Layer 3 of a small transformer language model trained on English Wikipedia (9 layers, counted from 0, width 96).
A neuron's activation on a vector x is SiLU(gate . x) times (in . x), where the dot is the dot product.
The model reads these tokens: " which" " l" "im" "it" " and" " ch" "an" "n" "el" "iz" "e" " the" " m" "ov" "em" "ent" " of" " ar" "m" "our" "ed" " v" "e" "h" "ic" "l" "es" "," " as" " w" "ell"

The vector x that enters this layer's MLP at each token. A number n stands for (n - 500) times 0.0097.
0 " which": 569,714,219,377,615,560,474,607,618,480,502,377,441,544,729,567,522,585,513,615,407,501,764,436,330,699,496,532,444,606,539,505,551,501,533,421,410,547,626,502,371,613,550,284,642,467,603,538,391,518,511,568,316,299,309,247,508,479,421,561,399,559,146,541,443,453,288,513,442,461,490,453,383,345,476,370,616,405,408,624,392,525,461,250,490,468,791,602,495,577,691,422,404,474,614,472
1 " l": 549,556,612,442,432,466,429,692,473,483,430,481,561,434,631,557,530,770,554,521,370,688,610,560,487,532,573,178,519,495,489,636,663,436,540,463,586,534,543,566,339,469,433,493,399,563,487,542,585,472,541,483,487,265,455,399,285,577,492,588,554,505,286,385,434,461,438,511,360,696,332,445,456,520,472,459,552,355,340,563,411,729,593,344,560,759,597,689,795,505,278,527,543,562,513,523
2 "im": 692,772,571,516,354,470,537,519,510,727,246,667,543,459,566,524,495,699,724,609,424,443,954,190,377,446,502,515,400,565,736,461,464,536,478,456,642,505,544,592,398,500,403,453,263,573,434,435,684,681,545,350,537,485,423,161,531,634,384,619,616,528,511,579,563,315,581,389,449,352,468,443,421,274,528,420,400,412,385,630,550,428,586,538,497,642,363,456,571,342,558,535,344,490,741,514
3 "it": 363,458,435,366,601,601,560,563,517,591,223,483,666,454,573,420,282,541,817,563,555,430,766,394,693,521,418,721,435,701,632,619,406,386,492,567,616,559,382,459,378,409,453,322,472,282,615,557,415,568,521,406,417,461,442,335,485,493,312,597,255,623,515,545,507,407,569,701,299,480,694,430,429,543,557,388,464,459,493,450,732,524,726,569,367,369,502,386,566,496,415,499,444,332,321,368
4 " and": 521,702,564,461,629,620,375,623,505,551,440,604,577,583,464,543,477,590,539,596,359,502,637,466,481,821,561,313,339,555,463,507,518,494,502,507,389,419,494,583,478,640,465,414,416,453,479,556,433,441,500,404,270,373,446,505,389,515,463,524,369,539,383,529,522,478,321,581,409,424,450,467,574,422,567,349,574,364,580,443,406,413,437,27,495,529,616,610,502,527,582,518,520,619,559,384
5 " ch": 623,666,272,494,482,483,416,759,677,360,398,274,360,379,587,592,427,607,785,572,569,676,514,473,402,536,439,446,457,606,511,463,608,461,445,383,686,449,533,420,359,571,413,430,325,537,478,617,657,411,528,452,519,303,551,514,506,506,511,571,629,583,252,386,466,401,567,493,455,613,333,522,433,363,635,468,554,401,510,634,445,495,487,498,510,817,532,537,589,609,456,527,568,439,403,461
6 "an": 761,399,614,272,506,529,454,383,527,536,466,477,527,386,576,316,613,494,477,626,568,504,656,717,478,449,577,574,399,756,487,563,462,625,652,326,430,454,500,236,501,652,370,460,323,564,365,436,444,691,676,451,484,532,592,169,322,511,451,644,362,533,541,455,347,509,477,584,481,390,392,393,383,475,540,346,481,418,557,250,554,382,495,582,680,596,518,399,858,536,551,572,605,380,478,705
7 "n": 531,427,323,409,478,849,398,466,619,686,426,551,690,525,516,678,468,776,641,539,320,617,687,635,274,561,431,460,540,645,380,605,594,662,406,478,431,495,682,337,469,438,496,642,273,381,526,459,534,749,633,606,528,522,504,174,622,442,515,514,463,466,386,449,468,408,634,576,510,404,515,335,441,592,468,434,395,358,489,412,659,583,352,369,414,565,487,293,844,521,665,540,381,524,802,411
8 "el": 510,537,505,609,436,649,390,529,588,558,482,578,746,501,546,317,417,439,703,430,382,608,317,541,643,645,526,539,569,556,477,420,549,601,524,291,556,418,506,504,537,487,559,412,619,416,308,550,509,437,467,174,370,375,479,454,87,597,531,638,452,530,577,485,373,286,362,502,283,455,461,365,457,772,395,337,500,463,448,612,620,689,767,382,304,506,578,469,342,298,403,640,398,508,649,470
9 "iz": 531,465,268,516,528,756,350,710,257,751,389,458,569,517,568,442,288,500,647,559,639,618,675,449,835,591,524,472,444,493,649,550,528,421,571,619,571,425,543,385,556,623,499,530,666,270,641,571,668,606,499,542,495,537,496,228,583,668,311,622,445,584,431,568,535,366,286,463,405,618,461,388,457,531,492,444,328,410,562,474,585,457,783,385,420,433,285,284,345,340,499,630,560,550,650,423
10 "e": 512,592,340,614,587,777,468,676,536,433,538,369,620,505,543,437,302,475,537,437,738,589,468,665,652,656,532,367,580,559,597,616,360,614,592,459,351,378,373,312,494,345,439,387,711,384,300,724,613,493,547,509,414,486,404,534,163,435,435,555,216,809,445,636,597,372,387,501,489,559,556,388,449,472,569,562,564,405,430,563,535,538,609,259,388,507,392,491,58,424,551,487,470,570,446,518
11 " the": 593,629,447,503,638,598,287,456,533,358,403,363,499,488,569,450,571,462,590,565,362,631,645,657,447,607,683,515,264,667,515,610,269,541,447,479,329,454,513,492,516,502,377,273,569,596,664,620,498,431,598,482,350,441,403,331,331,404,425,443,531,530,287,470,491,457,504,494,583,361,478,534,529,378,589,354,411,531,449,746,474,529,487,337,529,570,690,463,439,409,489,384,360,457,440,446
12 " m": 492,557,429,431,430,502,387,683,601,576,425,474,375,469,567,504,624,603,555,592,460,775,606,495,476,566,644,441,425,453,483,511,488,573,636,547,519,571,343,438,423,465,467,323,351,554,565,544,721,554,558,357,485,376,407,438,320,541,500,555,446,582,279,649,506,385,553,570,584,681,383,550,451,432,530,470,558,258,335,595,383,574,528,535,422,809,515,567,481,295,513,476,482,332,548,491
13 "ov": 675,587,618,495,523,407,490,613,869,768,502,297,374,565,613,592,622,500,784,595,608,599,400,467,355,365,534,507,446,677,590,439,545,494,605,562,621,549,529,390,434,439,526,488,336,723,519,530,447,639,575,569,436,422,385,286,545,669,494,626,780,696,655,565,535,546,477,639,333,351,474,424,368,530,391,349,461,470,474,352,529,535,532,492,543,561,539,299,782,573,422,597,414,316,298,622
14 "em": 440,680,601,462,393,429,431,653,440,697,463,417,592,548,491,587,486,539,555,607,548,628,323,602,398,428,629,658,361,669,436,506,444,521,562,409,499,420,617,494,452,422,499,564,357,322,279,698,700,443,618,183,386,428,323,202,498,471,559,514,449,625,456,473,410,299,397,341,609,451,435,339,328,457,310,320,426,286,352,472,529,554,407,468,337,602,507,545,262,428,531,495,447,413,469,625
15 "ent": 536,478,469,596,577,636,547,530,565,599,558,387,746,505,648,482,392,341,752,494,458,449,586,775,247,532,438,451,365,473,481,580,358,496,594,130,472,572,443,490,430,345,372,426,361,507,472,618,453,581,466,440,382,485,343,378,384,528,324,472,465,625,579,598,468,355,290,655,496,401,560,186,413,558,311,584,497,321,499,443,666,515,530,357,349,478,652,367,443,416,360,464,482,190,306,523
16 " of": 521,513,562,620,675,612,380,685,619,451,604,672,621,625,659,489,479,679,599,552,546,460,702,505,539,620,583,364,524,676,588,668,463,650,514,322,489,401,483,459,531,602,527,331,540,495,532,593,478,484,512,301,210,528,501,498,392,642,471,406,371,497,537,559,505,478,303,607,397,369,550,382,510,486,582,461,519,453,486,639,422,432,496,233,402,592,698,590,477,524,621,464,506,439,425,359
17 " ar": 717,662,479,638,521,530,522,627,681,546,351,396,406,411,432,466,497,624,662,639,454,542,646,562,567,591,364,334,468,517,559,586,459,547,538,438,559,508,499,472,474,694,411,437,364,566,680,410,464,270,568,534,489,491,505,438,207,426,127,592,580,501,582,494,481,450,411,484,391,583,288,596,476,441,576,400,500,403,536,562,313,708,518,208,539,700,594,453,578,669,314,430,285,535,479,445
18 "m": 660,522,549,386,583,415,503,487,625,636,432,565,602,349,462,563,644,649,466,506,583,617,549,317,623,600,612,423,363,765,579,530,716,509,480,599,602,459,483,475,454,621,497,484,349,455,528,697,755,836,493,454,470,485,532,178,443,620,653,489,398,557,221,647,402,417,480,762,478,401,451,433,360,623,480,442,508,453,348,576,556,651,440,495,391,633,514,444,646,339,789,518,448,485,685,405
19 "our": 632,491,299,495,488,441,554,456,684,509,427,507,573,523,611,482,532,636,714,468,594,506,639,687,239,572,480,574,494,569,478,533,359,759,723,384,519,616,408,474,534,622,269,381,262,460,509,393,526,741,719,427,569,460,364,300,453,537,307,479,284,372,406,732,441,558,224,440,287,597,520,431,351,791,605,325,457,453,517,376,564,630,467,517,158,476,616,305,694,422,699,431,231,573,412,422
20 "ed": 776,580,647,471,536,599,400,635,559,597,476,521,710,547,601,455,473,628,563,594,501,570,790,847,446,603,424,470,455,475,552,489,347,522,569,249,412,314,363,431,460,423,510,549,453,328,470,468,548,466,608,510,242,545,682,415,198,684,286,514,187,540,419,443,528,550,396,448,103,443,552,340,574,584,604,462,405,392,389,461,578,487,581,326,315,495,528,512,222,319,698,604,621,377,357,396
21 " v": 575,547,398,437,554,569,467,485,756,458,384,423,440,529,542,593,518,666,601,513,548,743,688,487,570,497,658,573,366,455,534,555,688,461,537,445,594,485,511,458,371,550,483,573,325,352,667,482,625,397,653,322,388,393,481,364,376,637,412,584,770,692,477,474,495,484,503,351,516,462,368,360,486,453,500,543,627,468,354,441,431,615,465,338,344,736,580,605,448,504,527,450,503,417,401,527
22 "e": 602,632,455,461,599,631,533,571,499,387,440,493,673,536,586,382,503,704,368,393,487,601,502,503,128,343,523,537,595,505,492,609,370,612,614,454,635,430,241,327,381,520,441,276,302,616,398,669,612,659,434,612,480,514,362,350,415,550,474,477,624,756,228,789,344,535,446,550,623,518,473,484,245,504,490,415,608,394,484,452,412,372,588,287,594,550,292,488,560,471,569,537,490,401,329,459
23 "h": 513,491,443,441,608,481,520,344,683,352,464,455,643,386,432,397,363,641,569,617,400,441,649,189,194,613,363,454,492,522,638,551,464,708,584,454,685,460,390,430,596,609,525,624,420,465,462,570,433,437,263,447,412,550,302,406,597,575,365,546,675,661,198,560,400,678,573,663,528,443,385,541,314,615,455,376,332,346,483,679,450,661,806,378,349,612,478,536,556,526,491,453,606,335,405,470
24 "ic": 618,602,561,425,566,702,526,649,563,420,490,386,346,483,545,368,489,630,680,621,758,539,671,401,488,559,394,366,526,609,713,605,648,638,391,378,563,186,355,545,455,779,517,527,737,526,583,523,445,433,747,392,526,630,577,337,323,382,407,504,77,672,513,408,397,312,246,582,600,399,337,335,548,446,446,445,616,372,377,588,684,547,509,500,254,464,481,389,378,579,488,624,519,595,553,590
25 "l": 518,433,561,869,461,492,377,703,653,367,430,492,735,419,692,484,431,639,562,420,266,599,561,578,552,544,313,513,519,489,529,650,480,461,630,331,545,467,592,473,547,639,523,528,461,385,559,618,743,697,621,588,520,466,671,247,480,469,549,527,339,598,202,431,360,368,100,563,387,474,387,395,515,405,520,442,607,514,417,434,570,582,600,442,236,575,688,555,473,386,449,538,660,279,628,438
26 "es": 491,482,402,585,735,693,492,540,535,411,437,571,585,451,607,329,424,575,537,367,552,510,712,622,514,334,430,461,477,287,562,475,189,579,583,356,250,632,372,416,326,448,475,583,425,219,533,387,517,617,443,383,385,511,621,263,435,538,301,614,435,801,542,565,522,428,359,386,466,562,395,300,381,697,553,530,330,468,456,681,585,500,662,497,577,554,604,433,551,265,544,570,416,414,588,560
27 ",": 535,680,363,564,705,675,425,532,614,598,494,615,382,707,613,476,504,632,490,592,330,617,571,525,563,661,508,300,313,580,537,405,410,426,473,426,512,659,445,484,431,676,463,454,471,375,557,629,484,585,546,600,331,542,405,546,178,513,478,590,390,608,263,447,526,528,423,473,476,296,541,498,495,595,570,472,473,388,556,581,470,522,506,284,380,551,593,614,408,499,600,558,466,464,596,446
28 " as": 636,669,327,481,608,679,527,405,615,582,569,469,532,529,417,464,570,600,481,646,448,517,569,490,452,465,651,496,296,657,360,448,617,168,589,352,552,355,679,439,461,609,551,456,478,332,503,558,335,582,507,374,292,387,524,409,219,466,516,548,704,571,488,432,476,627,277,611,550,470,438,483,343,274,486,462,574,386,466,512,331,483,558,279,321,609,678,764,418,422,516,595,440,492,588,455
29 " w": 583,620,566,400,398,652,554,599,523,409,489,550,561,459,643,575,425,596,729,672,437,730,780,708,544,556,500,529,428,493,498,680,362,407,460,466,504,527,417,502,294,624,390,355,542,419,647,521,645,761,435,379,430,338,424,514,449,476,549,548,574,508,382,557,483,499,511,329,414,533,337,592,429,379,495,604,474,364,452,674,369,512,533,425,594,642,612,435,640,531,427,438,658,506,419,490
30 "ell": 461,521,469,362,436,736,324,650,686,471,381,641,674,382,769,353,488,577,632,532,490,523,735,536,430,619,667,459,439,567,743,418,476,455,534,482,605,738,136,504,425,762,451,530,450,518,414,761,427,285,614,516,506,327,498,317,485,551,552,479,706,430,356,425,410,432,246,367,370,480,534,467,519,516,569,360,456,387,349,477,673,516,587,437,435,603,396,527,696,275,543,592,358,647,587,575

Each question shows the input weights of one neuron of the MLP. A number n stands for (n - 500) times 0.00083.

n93 gate: 512,389,431,449,447,524,445,325,563,512,484,466,427,675,481,562,524,570,513,528,535,512,582,524,491,559,506,614,404,542,593,662,545,497,468,679,359,552,642,497,442,400,440,645,453,591,449,478,520,437,469,472,412,506,623,343,509,528,661,525,547,525,540,591,641,503,444,423,416,588,388,267,593,529,528,634,645,535,345,403,534,556,332,488,494,369,479,503,670,512,715,369,777,383,739,183
n93 in: 348,520,461,576,500,353,520,602,575,283,396,452,455,440,486,494,349,444,398,520,406,424,484,557,347,532,491,486,426,647,612,520,425,547,456,642,745,553,513,530,525,451,422,401,374,479,380,512,406,688,446,494,628,464,469,681,287,392,331,330,500,560,352,480,524,398,486,511,542,425,523,325,526,513,489,506,405,427,352,454,480,400,481,511,399,534,522,520,442,605,602,646,491,344,589,423
It fires most on token 18 "m"

n226 gate: 382,434,339,558,537,738,331,468,445,309,764,248,411,486,548,339,638,585,483,553,642,441,408,426,420,548,547,549,447,468,406,338,611,310,606,461,476,302,506,433,438,417,539,453,440,463,366,442,399,532,490,476,503,568,440,480,269,477,658,377,623,413,630,554,407,288,545,484,399,497,397,556,571,450,679,566,756,353,319,402,553,406,446,549,584,536,532,473,550,510,529,210,591,601,418,463
n226 in: 455,566,409,733,442,395,449,569,506,606,542,421,653,453,607,615,466,539,526,548,590,610,680,311,436,542,462,713,538,497,533,480,346,521,627,491,313,626,604,360,453,567,515,756,481,585,404,412,488,223,646,548,715,303,358,595,528,535,482,326,557,433,423,468,474,422,615,567,491,383,474,525,570,682,434,494,579,360,637,524,516,478,346,379,524,581,445,663,603,469,506,404,510,524,522,631
It fires most on token 5 " ch"

n10 gate: 384,480,282,525,435,342,507,436,437,429,582,520,603,585,263,375,683,649,696,419,436,626,306,497,286,577,399,464,587,493,322,379,389,627,328,397,497,619,440,200,646,455,490,490,639,423,523,400,529,503,412,524,689,415,369,547,375,439,637,544,310,432,469,568,389,421,465,568,579,641,580,649,510,370,443,557,664,576,345,529,634,348,417,572,368,490,523,388,625,539,448,605,642,490,385,442
n10 in: 467,585,436,587,640,551,477,581,436,259,407,451,542,607,557,391,694,509,466,474,444,439,695,491,614,438,536,526,598,358,422,507,379,386,456,300,413,394,423,613,565,500,458,441,362,798,298,406,630,608,464,520,568,576,647,255,487,424,419,425,472,625,597,311,510,490,609,513,635,326,619,606,592,595,484,494,563,473,645,709,523,464,681,497,344,649,613,418,576,465,576,609,464,441,600,384
It fires most on token 22 "e"

n17 gate: 343,471,374,509,533,446,545,675,674,636,602,455,634,374,394,454,513,445,490,367,491,465,617,332,438,272,610,494,332,497,554,637,453,456,394,541,461,456,555,374,545,444,576,426,516,560,376,570,488,406,487,448,615,597,374,574,380,350,420,390,424,474,524,461,778,427,466,537,633,603,433,688,451,436,587,814,578,537,494,503,332,542,309,576,464,334,322,582,675,582,572,307,376,515,535,598
n17 in: 455,382,583,450,539,594,363,424,362,598,419,637,405,265,539,481,427,617,523,618,552,431,355,346,617,439,468,534,554,460,510,411,540,503,356,487,549,523,512,537,560,634,528,484,461,385,387,608,515,643,307,519,553,481,599,656,662,166,673,452,596,584,432,542,407,359,564,540,675,480,490,500,535,470,424,525,301,667,298,543,624,596,476,269,467,636,543,535,494,363,512,590,281,379,381,539
It fires most on token 19 "our"

n193 gate: 628,271,491,539,507,528,558,558,601,719,507,194,513,524,391,474,442,399,364,442,439,411,491,562,653,485,549,538,380,490,450,540,522,600,603,605,398,584,646,561,373,435,535,435,536,414,700,513,488,531,513,523,322,575,529,380,487,624,745,461,302,627,744,539,389,629,512,559,579,480,570,478,347,236,529,631,426,510,584,377,490,464,574,500,349,458,553,451,624,469,591,304,673,604,497,477
n193 in: 571,309,602,635,677,434,445,523,622,567,506,403,392,362,425,653,425,578,694,485,497,605,413,629,456,567,534,405,628,374,478,374,482,447,603,509,590,650,589,455,659,500,545,567,715,556,733,472,613,441,537,445,428,553,573,640,437,475,604,640,304,442,673,506,370,685,421,450,407,587,576,437,414,437,485,406,526,340,515,517,327,549,448,369,554,403,573,472,509,402,595,364,540,633,491,626
It fires most on token 2 "im"

n112 gate: 714,600,509,401,401,326,761,624,691,526,572,607,417,281,424,446,540,567,438,416,404,434,519,707,474,433,557,231,433,578,476,347,493,497,414,480,408,475,430,652,632,391,392,708,561,599,477,455,650,399,449,408,622,669,406,567,477,345,494,379,582,639,628,282,622,583,503,422,470,459,493,497,615,412,634,430,513,452,567,471,580,351,391,451,582,557,448,405,682,585,660,442,463,408,777,493
n112 in: 552,400,564,726,623,608,586,431,514,398,447,379,561,471,585,403,579,265,422,521,674,630,516,500,520,671,559,628,441,478,352,493,554,470,596,497,472,449,634,711,555,447,568,465,549,452,602,681,579,291,479,381,466,466,624,317,453,622,503,586,484,298,371,728,518,482,550,577,520,595,582,507,640,328,521,647,566,344,809,566,548,392,569,581,416,620,403,510,587,581,191,441,322,267,514,615
It fires most on token 17 " ar"

n8 gate: 481,528,552,425,468,305,575,414,515,595,510,593,614,608,398,657,420,479,407,387,399,370,503,407,355,682,622,698,463,513,640,461,463,446,586,718,494,503,515,454,238,572,271,491,579,589,564,337,326,430,607,393,472,455,475,456,396,585,467,279,547,683,427,586,403,487,592,524,604,586,380,531,528,438,385,639,476,497,415,509,606,547,354,643,491,469,662,553,413,704,467,528,651,521,454,557
n8 in: 576,476,467,475,463,562,704,369,444,454,366,515,408,544,522,515,325,574,518,370,714,512,660,538,436,566,304,474,440,348,509,401,485,424,509,479,528,418,463,535,470,506,462,464,542,553,412,472,472,617,370,403,467,535,539,344,265,551,423,473,528,597,413,665,475,225,655,358,423,485,478,574,588,302,593,470,523,330,609,225,425,285,549,512,421,506,584,612,469,559,480,463,585,557,580,479
It fires most on token 21 " v"

n94 gate: 543,444,506,448,497,342,655,462,190,459,537,556,425,417,588,517,510,407,388,460,588,405,466,554,382,478,761,452,335,528,613,381,349,500,605,685,493,531,323,323,276,478,406,691,550,521,646,419,447,677,623,580,493,382,612,447,597,437,447,546,568,500,432,483,343,751,591,497,574,426,326,283,700,267,572,510,642,514,394,525,533,480,576,410,463,451,573,626,482,593,570,647,527,444,477,573
n94 in: 655,525,599,382,551,555,537,268,463,572,541,781,587,582,407,560,435,677,702,362,503,503,530,361,518,348,513,414,672,444,513,571,417,494,613,444,554,454,565,296,380,524,414,425,522,411,512,471,556,677,390,604,599,585,397,428,488,358,283,600,470,500,500,484,367,432,584,331,613,532,445,478,465,524,569,329,635,429,711,333,538,443,494,540,310,636,554,449,649,561,457,459,566,518,429,411
On which two tokens does it fire most, strongest first? 6 "an", 22 "e"

n160 gate: 467,581,473,446,444,292,519,368,462,370,484,645,497,779,483,701,350,500,583,519,466,612,491,537,634,515,435,462,610,486,473,336,516,466,420,630,454,530,552,408,347,512,475,697,217,446,421,490,549,597,474,458,538,312,619,439,648,513,390,516,479,360,608,526,215,397,296,332,532,474,577,700,467,558,522,420,370,600,484,565,548,422,549,547,509,577,413,451,684,610,444,677,513,632,608,304
n160 in: 468,398,416,451,500,533,363,595,354,530,579,500,349,405,694,481,602,456,573,438,355,457,293,527,377,562,684,622,416,513,390,696,530,533,554,644,465,458,594,402,300,417,543,469,415,446,494,500,468,424,481,591,460,437,373,581,512,422,559,447,362,632,596,364,490,721,562,518,457,510,271,430,443,479,463,429,437,417,428,360,565,509,334,479,541,361,512,246,465,703,370,714,421,364,368,462
On which token does it fire most, and how strongly? 7 "n", at about 1.3

n25 gate: 631,524,576,616,639,477,422,419,594,392,448,595,621,730,378,534,429,355,497,606,532,345,513,385,516,399,657,400,657,547,489,426,467,457,216,607,451,639,545,607,624,686,503,483,644,362,436,304,474,420,575,538,399,394,619,531,463,527,516,691,487,648,665,708,504,612,500,362,550,441,475,560,459,667,453,601,376,493,493,461,459,390,477,667,411,635,224,390,576,307,414,541,534,497,838,538
n25 in: 625,402,515,530,520,627,497,503,727,463,550,477,349,500,387,569,558,303,523,703,255,526,534,462,639,394,670,621,464,669,544,463,516,554,333,712,434,616,635,503,712,444,522,396,470,461,503,520,525,475,526,596,455,579,555,497,538,516,457,549,475,520,591,530,466,426,419,509,420,477,473,513,526,678,445,811,434,389,647,659,559,592,540,551,622,574,299,559,540,271,462,345,668,271,647,411
Its three highest activations, in order, are on tokens 9 "iz", 22 "e", 19 "our"

n72 gate: 580,487,441,681,306,571,475,452,472,345,458,538,516,513,536,449,500,563,487,376,608,519,461,524,555,542,205,568,560,537,563,451,419,583,787,231,284,546,425,587,544,406,565,567,513,538,628,487,452,441,573,699,694,574,589,452,547,452,446,608,515,465,432,313,464,748,394,463,503,370,595,790,574,390,547,528,549,536,490,497,614,689,388,438,390,663,589,446,589,574,525,413,548,488,378,558
n72 in: 510,555,515,497,457,465,288,485,516,494,448,513,401,547,582,506,315,536,526,297,448,411,537,562,376,479,587,447,661,551,517,660,513,463,269,617,686,396,679,493,503,472,371,478,503,337,604,540,640,390,743,497,395,434,673,452,459,390,445,590,476,588,629,412,683,612,614,457,484,260,753,389,471,433,458,567,460,536,439,491,461,377,399,346,542,462,621,299,635,481,594,467,753,491,611,380
On which two tokens does it fire most, strongest first? 25 "l", 20 "ed"

n215 gate: 616,366,415,479,596,612,500,441,398,734,570,503,439,524,550,602,154,565,657,510,599,439,432,475,497,316,484,433,647,773,473,358,468,348,433,532,467,336,534,541,568,416,570,334,671,392,564,409,429,386,484,497,580,576,357,660,331,674,543,454,552,652,412,424,558,406,575,535,564,533,571,577,576,448,656,503,503,513,539,634,422,497,662,650,341,539,321,322,573,634,338,470,431,599,490,490
n215 in: 621,488,644,450,603,664,518,503,336,551,567,679,423,418,613,566,317,469,466,515,526,521,599,333,428,603,518,532,458,582,628,355,596,601,445,600,637,516,475,462,512,506,559,619,389,536,559,383,565,427,437,385,497,520,443,467,436,638,702,357,489,403,313,439,640,604,503,341,471,451,320,403,612,551,491,506,408,503,518,631,482,476,608,597,330,681,480,244,383,340,445,530,524,531,506,373
It fires most on token 9 "iz"

n96 gate: 389,526,626,434,332,449,413,537,551,324,592,545,590,480,414,402,446,515,507,451,472,516,325,304,475,389,503,589,396,750,578,503,519,444,350,500,579,581,537,446,656,401,772,351,386,506,322,324,356,535,487,474,360,641,565,668,481,705,445,645,283,670,587,467,389,739,485,331,519,593,403,370,539,466,497,339,472,400,513,543,607,565,608,620,573,471,578,500,415,576,597,356,503,571,538,507
n96 in: 400,488,575,565,695,409,593,556,530,606,491,300,503,575,260,746,320,497,503,602,485,448,397,497,601,600,423,434,485,458,558,625,400,614,471,412,462,348,576,506,442,470,446,432,307,457,442,490,491,518,413,447,470,530,688,577,452,410,717,580,643,541,370,531,638,421,482,697,633,440,462,555,360,666,534,488,518,548,469,639,475,388,491,684,491,332,440,516,552,479,398,544,335,764,515,500
On which token does it fire most, and how strongly? 30 "ell", at about 0.55

n221 gate: 452,334,465,428,286,590,544,413,510,572,490,636,393,518,590,469,419,314,462,422,387,325,339,628,454,646,561,487,398,500,567,588,377,546,465,356,327,443,455,357,577,539,380,459,435,513,620,594,555,457,562,435,564,480,307,592,683,178,552,493,526,479,576,642,574,490,370,320,470,803,651,597,551,378,432,503,422,510,360,795,398,541,289,523,525,349,507,569,427,626,477,459,339,290,533,476
n221 in: 404,317,338,424,752,500,482,375,347,538,410,677,412,471,534,457,494,509,538,374,430,521,465,550,509,374,813,587,448,254,580,532,383,426,437,449,519,535,454,349,609,444,545,436,608,446,413,664,427,384,417,528,443,533,466,485,536,515,488,521,393,361,529,534,564,525,582,509,617,497,525,566,624,350,591,454,521,654,402,474,680,608,713,539,491,479,721,278,434,601,426,438,435,515,431,395
It fires most on token 11 " the"

n101 gate: 534,450,481,349,527,372,553,341,500,522,534,463,629,638,627,520,682,389,596,450,475,440,513,523,516,532,604,569,604,447,507,569,428,315,655,437,275,374,478,535,695,532,454,436,537,503,405,662,538,477,412,615,209,526,397,453,549,675,500,634,655,317,537,456,236,424,481,616,467,490,632,428,338,387,530,523,609,517,362,487,503,551,596,818,785,490,481,625,472,657,471,537,716,640,437,490
n101 in: 631,516,554,458,503,395,357,528,809,370,556,513,401,411,742,565,433,451,433,305,451,545,414,459,578,401,412,465,448,617,483,490,611,648,153,580,563,629,482,340,375,404,417,370,605,452,373,567,509,459,693,415,577,601,510,627,617,324,540,578,472,602,609,543,409,517,624,494,535,547,645,465,369,424,684,397,263,737,526,621,510,444,574,490,482,522,481,428,530,418,333,513,467,546,490,618
It fires most on token 4 " and"

n51 gate: 500,595,371,522,583,546,652,535,440,506,469,625,614,529,524,388,503,407,545,381,391,423,458,653,608,642,649,427,412,611,602,332,669,464,354,460,545,571,621,372,570,351,573,693,292,653,440,399,522,335,558,401,490,582,483,381,560,377,429,365,327,531,415,531,662,430,445,186,430,618,567,510,695,481,554,608,555,629,677,403,277,486,448,613,513,544,471,326,472,635,418,370,432,394,457,801
n51 in: 619,473,452,611,531,579,551,606,547,405,512,533,506,589,571,485,297,406,633,521,449,518,517,465,605,514,621,500,563,640,218,310,394,430,491,598,644,522,645,699,524,641,473,675,512,464,397,515,588,374,582,460,426,468,338,602,359,385,394,584,554,588,475,323,375,463,638,570,453,728,600,467,503,676,230,557,532,550,682,463,512,546,376,412,534,548,404,485,500,562,520,540,451,440,547,439
It fires most on token 17 " ar"

n230 gate: 377,544,484,531,548,480,459,606,327,367,603,635,369,475,455,640,369,356,441,629,619,426,352,653,673,558,619,702,609,579,493,728,490,605,517,463,124,472,417,511,473,604,440,568,531,569,477,566,288,503,715,479,567,470,591,327,573,282,526,500,606,527,491,455,630,399,581,425,344,514,616,423,387,551,362,345,643,528,497,600,463,544,351,682,484,765,634,517,500,582,526,507,404,638,507,640
n230 in: 358,366,348,619,503,522,420,413,576,401,363,623,624,422,433,558,506,443,479,474,269,537,538,583,331,475,566,503,543,512,491,391,486,345,650,593,311,596,505,548,582,629,452,657,537,381,348,615,364,525,537,497,350,503,374,431,279,477,427,569,414,393,561,485,625,332,486,478,550,400,524,486,595,546,469,568,552,491,463,407,477,445,500,433,460,554,632,679,289,450,550,532,509,563,447,540
It fires most on token 14 "em"

n236 gate: 618,494,485,419,520,614,338,408,427,516,804,568,519,637,487,683,561,595,413,432,423,596,469,513,390,658,490,513,581,483,344,534,788,525,500,433,398,408,521,555,474,494,532,393,408,506,567,490,337,459,520,247,583,469,451,214,579,477,611,597,491,516,805,276,332,200,590,516,510,507,480,497,608,433,474,564,500,367,539,519,510,415,577,592,361,397,494,595,533,491,481,444,503,599,360,395
n236 in: 432,439,461,651,376,428,535,616,305,478,500,551,386,354,566,513,497,397,503,581,549,506,430,686,422,681,532,387,523,599,540,467,425,590,652,712,297,510,533,463,529,642,544,497,393,518,560,725,470,453,503,409,510,581,327,358,557,419,298,323,555,558,383,588,493,378,512,494,572,293,533,374,494,430,500,669,602,421,784,233,510,523,518,531,434,541,624,620,428,447,431,393,532,469,279,620
On which token does it fire most, and how strongly? 14 "em", at about 2

n114 gate: 615,243,412,526,551,374,553,509,463,485,570,644,596,477,519,301,369,509,374,528,503,397,491,406,609,530,352,592,320,510,431,581,638,491,542,624,481,533,616,533,422,455,500,311,421,361,438,429,563,586,351,344,441,582,544,626,482,601,787,538,509,392,576,254,516,536,398,375,478,600,536,432,570,586,669,634,533,549,627,494,535,541,479,445,612,547,515,595,524,825,292,529,519,533,522,452
n114 in: 628,472,432,500,667,370,552,447,569,423,532,399,583,570,292,380,611,540,611,451,354,413,543,382,459,580,349,770,423,452,460,471,726,392,478,459,151,654,437,566,421,644,589,420,620,439,397,615,493,483,588,546,220,622,402,423,613,673,473,654,493,645,445,496,613,575,600,432,510,647,547,283,482,582,462,788,581,338,493,410,444,218,647,534,431,503,537,631,556,534,456,642,610,633,569,440
On which token does it fire most, and how strongly? 17 " ar", at about 0.3

n206 gate: 519,541,558,800,427,347,697,488,402,437,405,509,370,497,532,424,571,479,439,481,583,580,358,500,370,446,506,482,234,662,454,529,399,297,580,488,494,477,482,658,435,368,491,609,535,439,362,407,337,457,431,655,370,418,569,509,414,339,545,503,660,269,448,246,448,500,479,548,387,401,519,635,484,370,347,658,587,568,531,425,550,412,518,592,582,577,494,491,547,546,609,563,380,476,611,402
n206 in: 635,513,577,605,471,379,719,376,425,588,536,519,497,373,425,308,459,560,523,611,518,450,488,469,353,624,573,649,465,621,421,510,444,316,386,472,529,586,443,430,597,330,503,576,769,439,500,490,256,481,586,603,528,411,570,516,221,385,473,592,725,394,595,452,658,386,473,619,416,539,559,575,548,366,389,601,549,588,452,609,620,548,467,416,414,563,433,583,550,336,666,532,378,536,559,330
On which token does it fire most, and how strongly? 28 " as", at about 3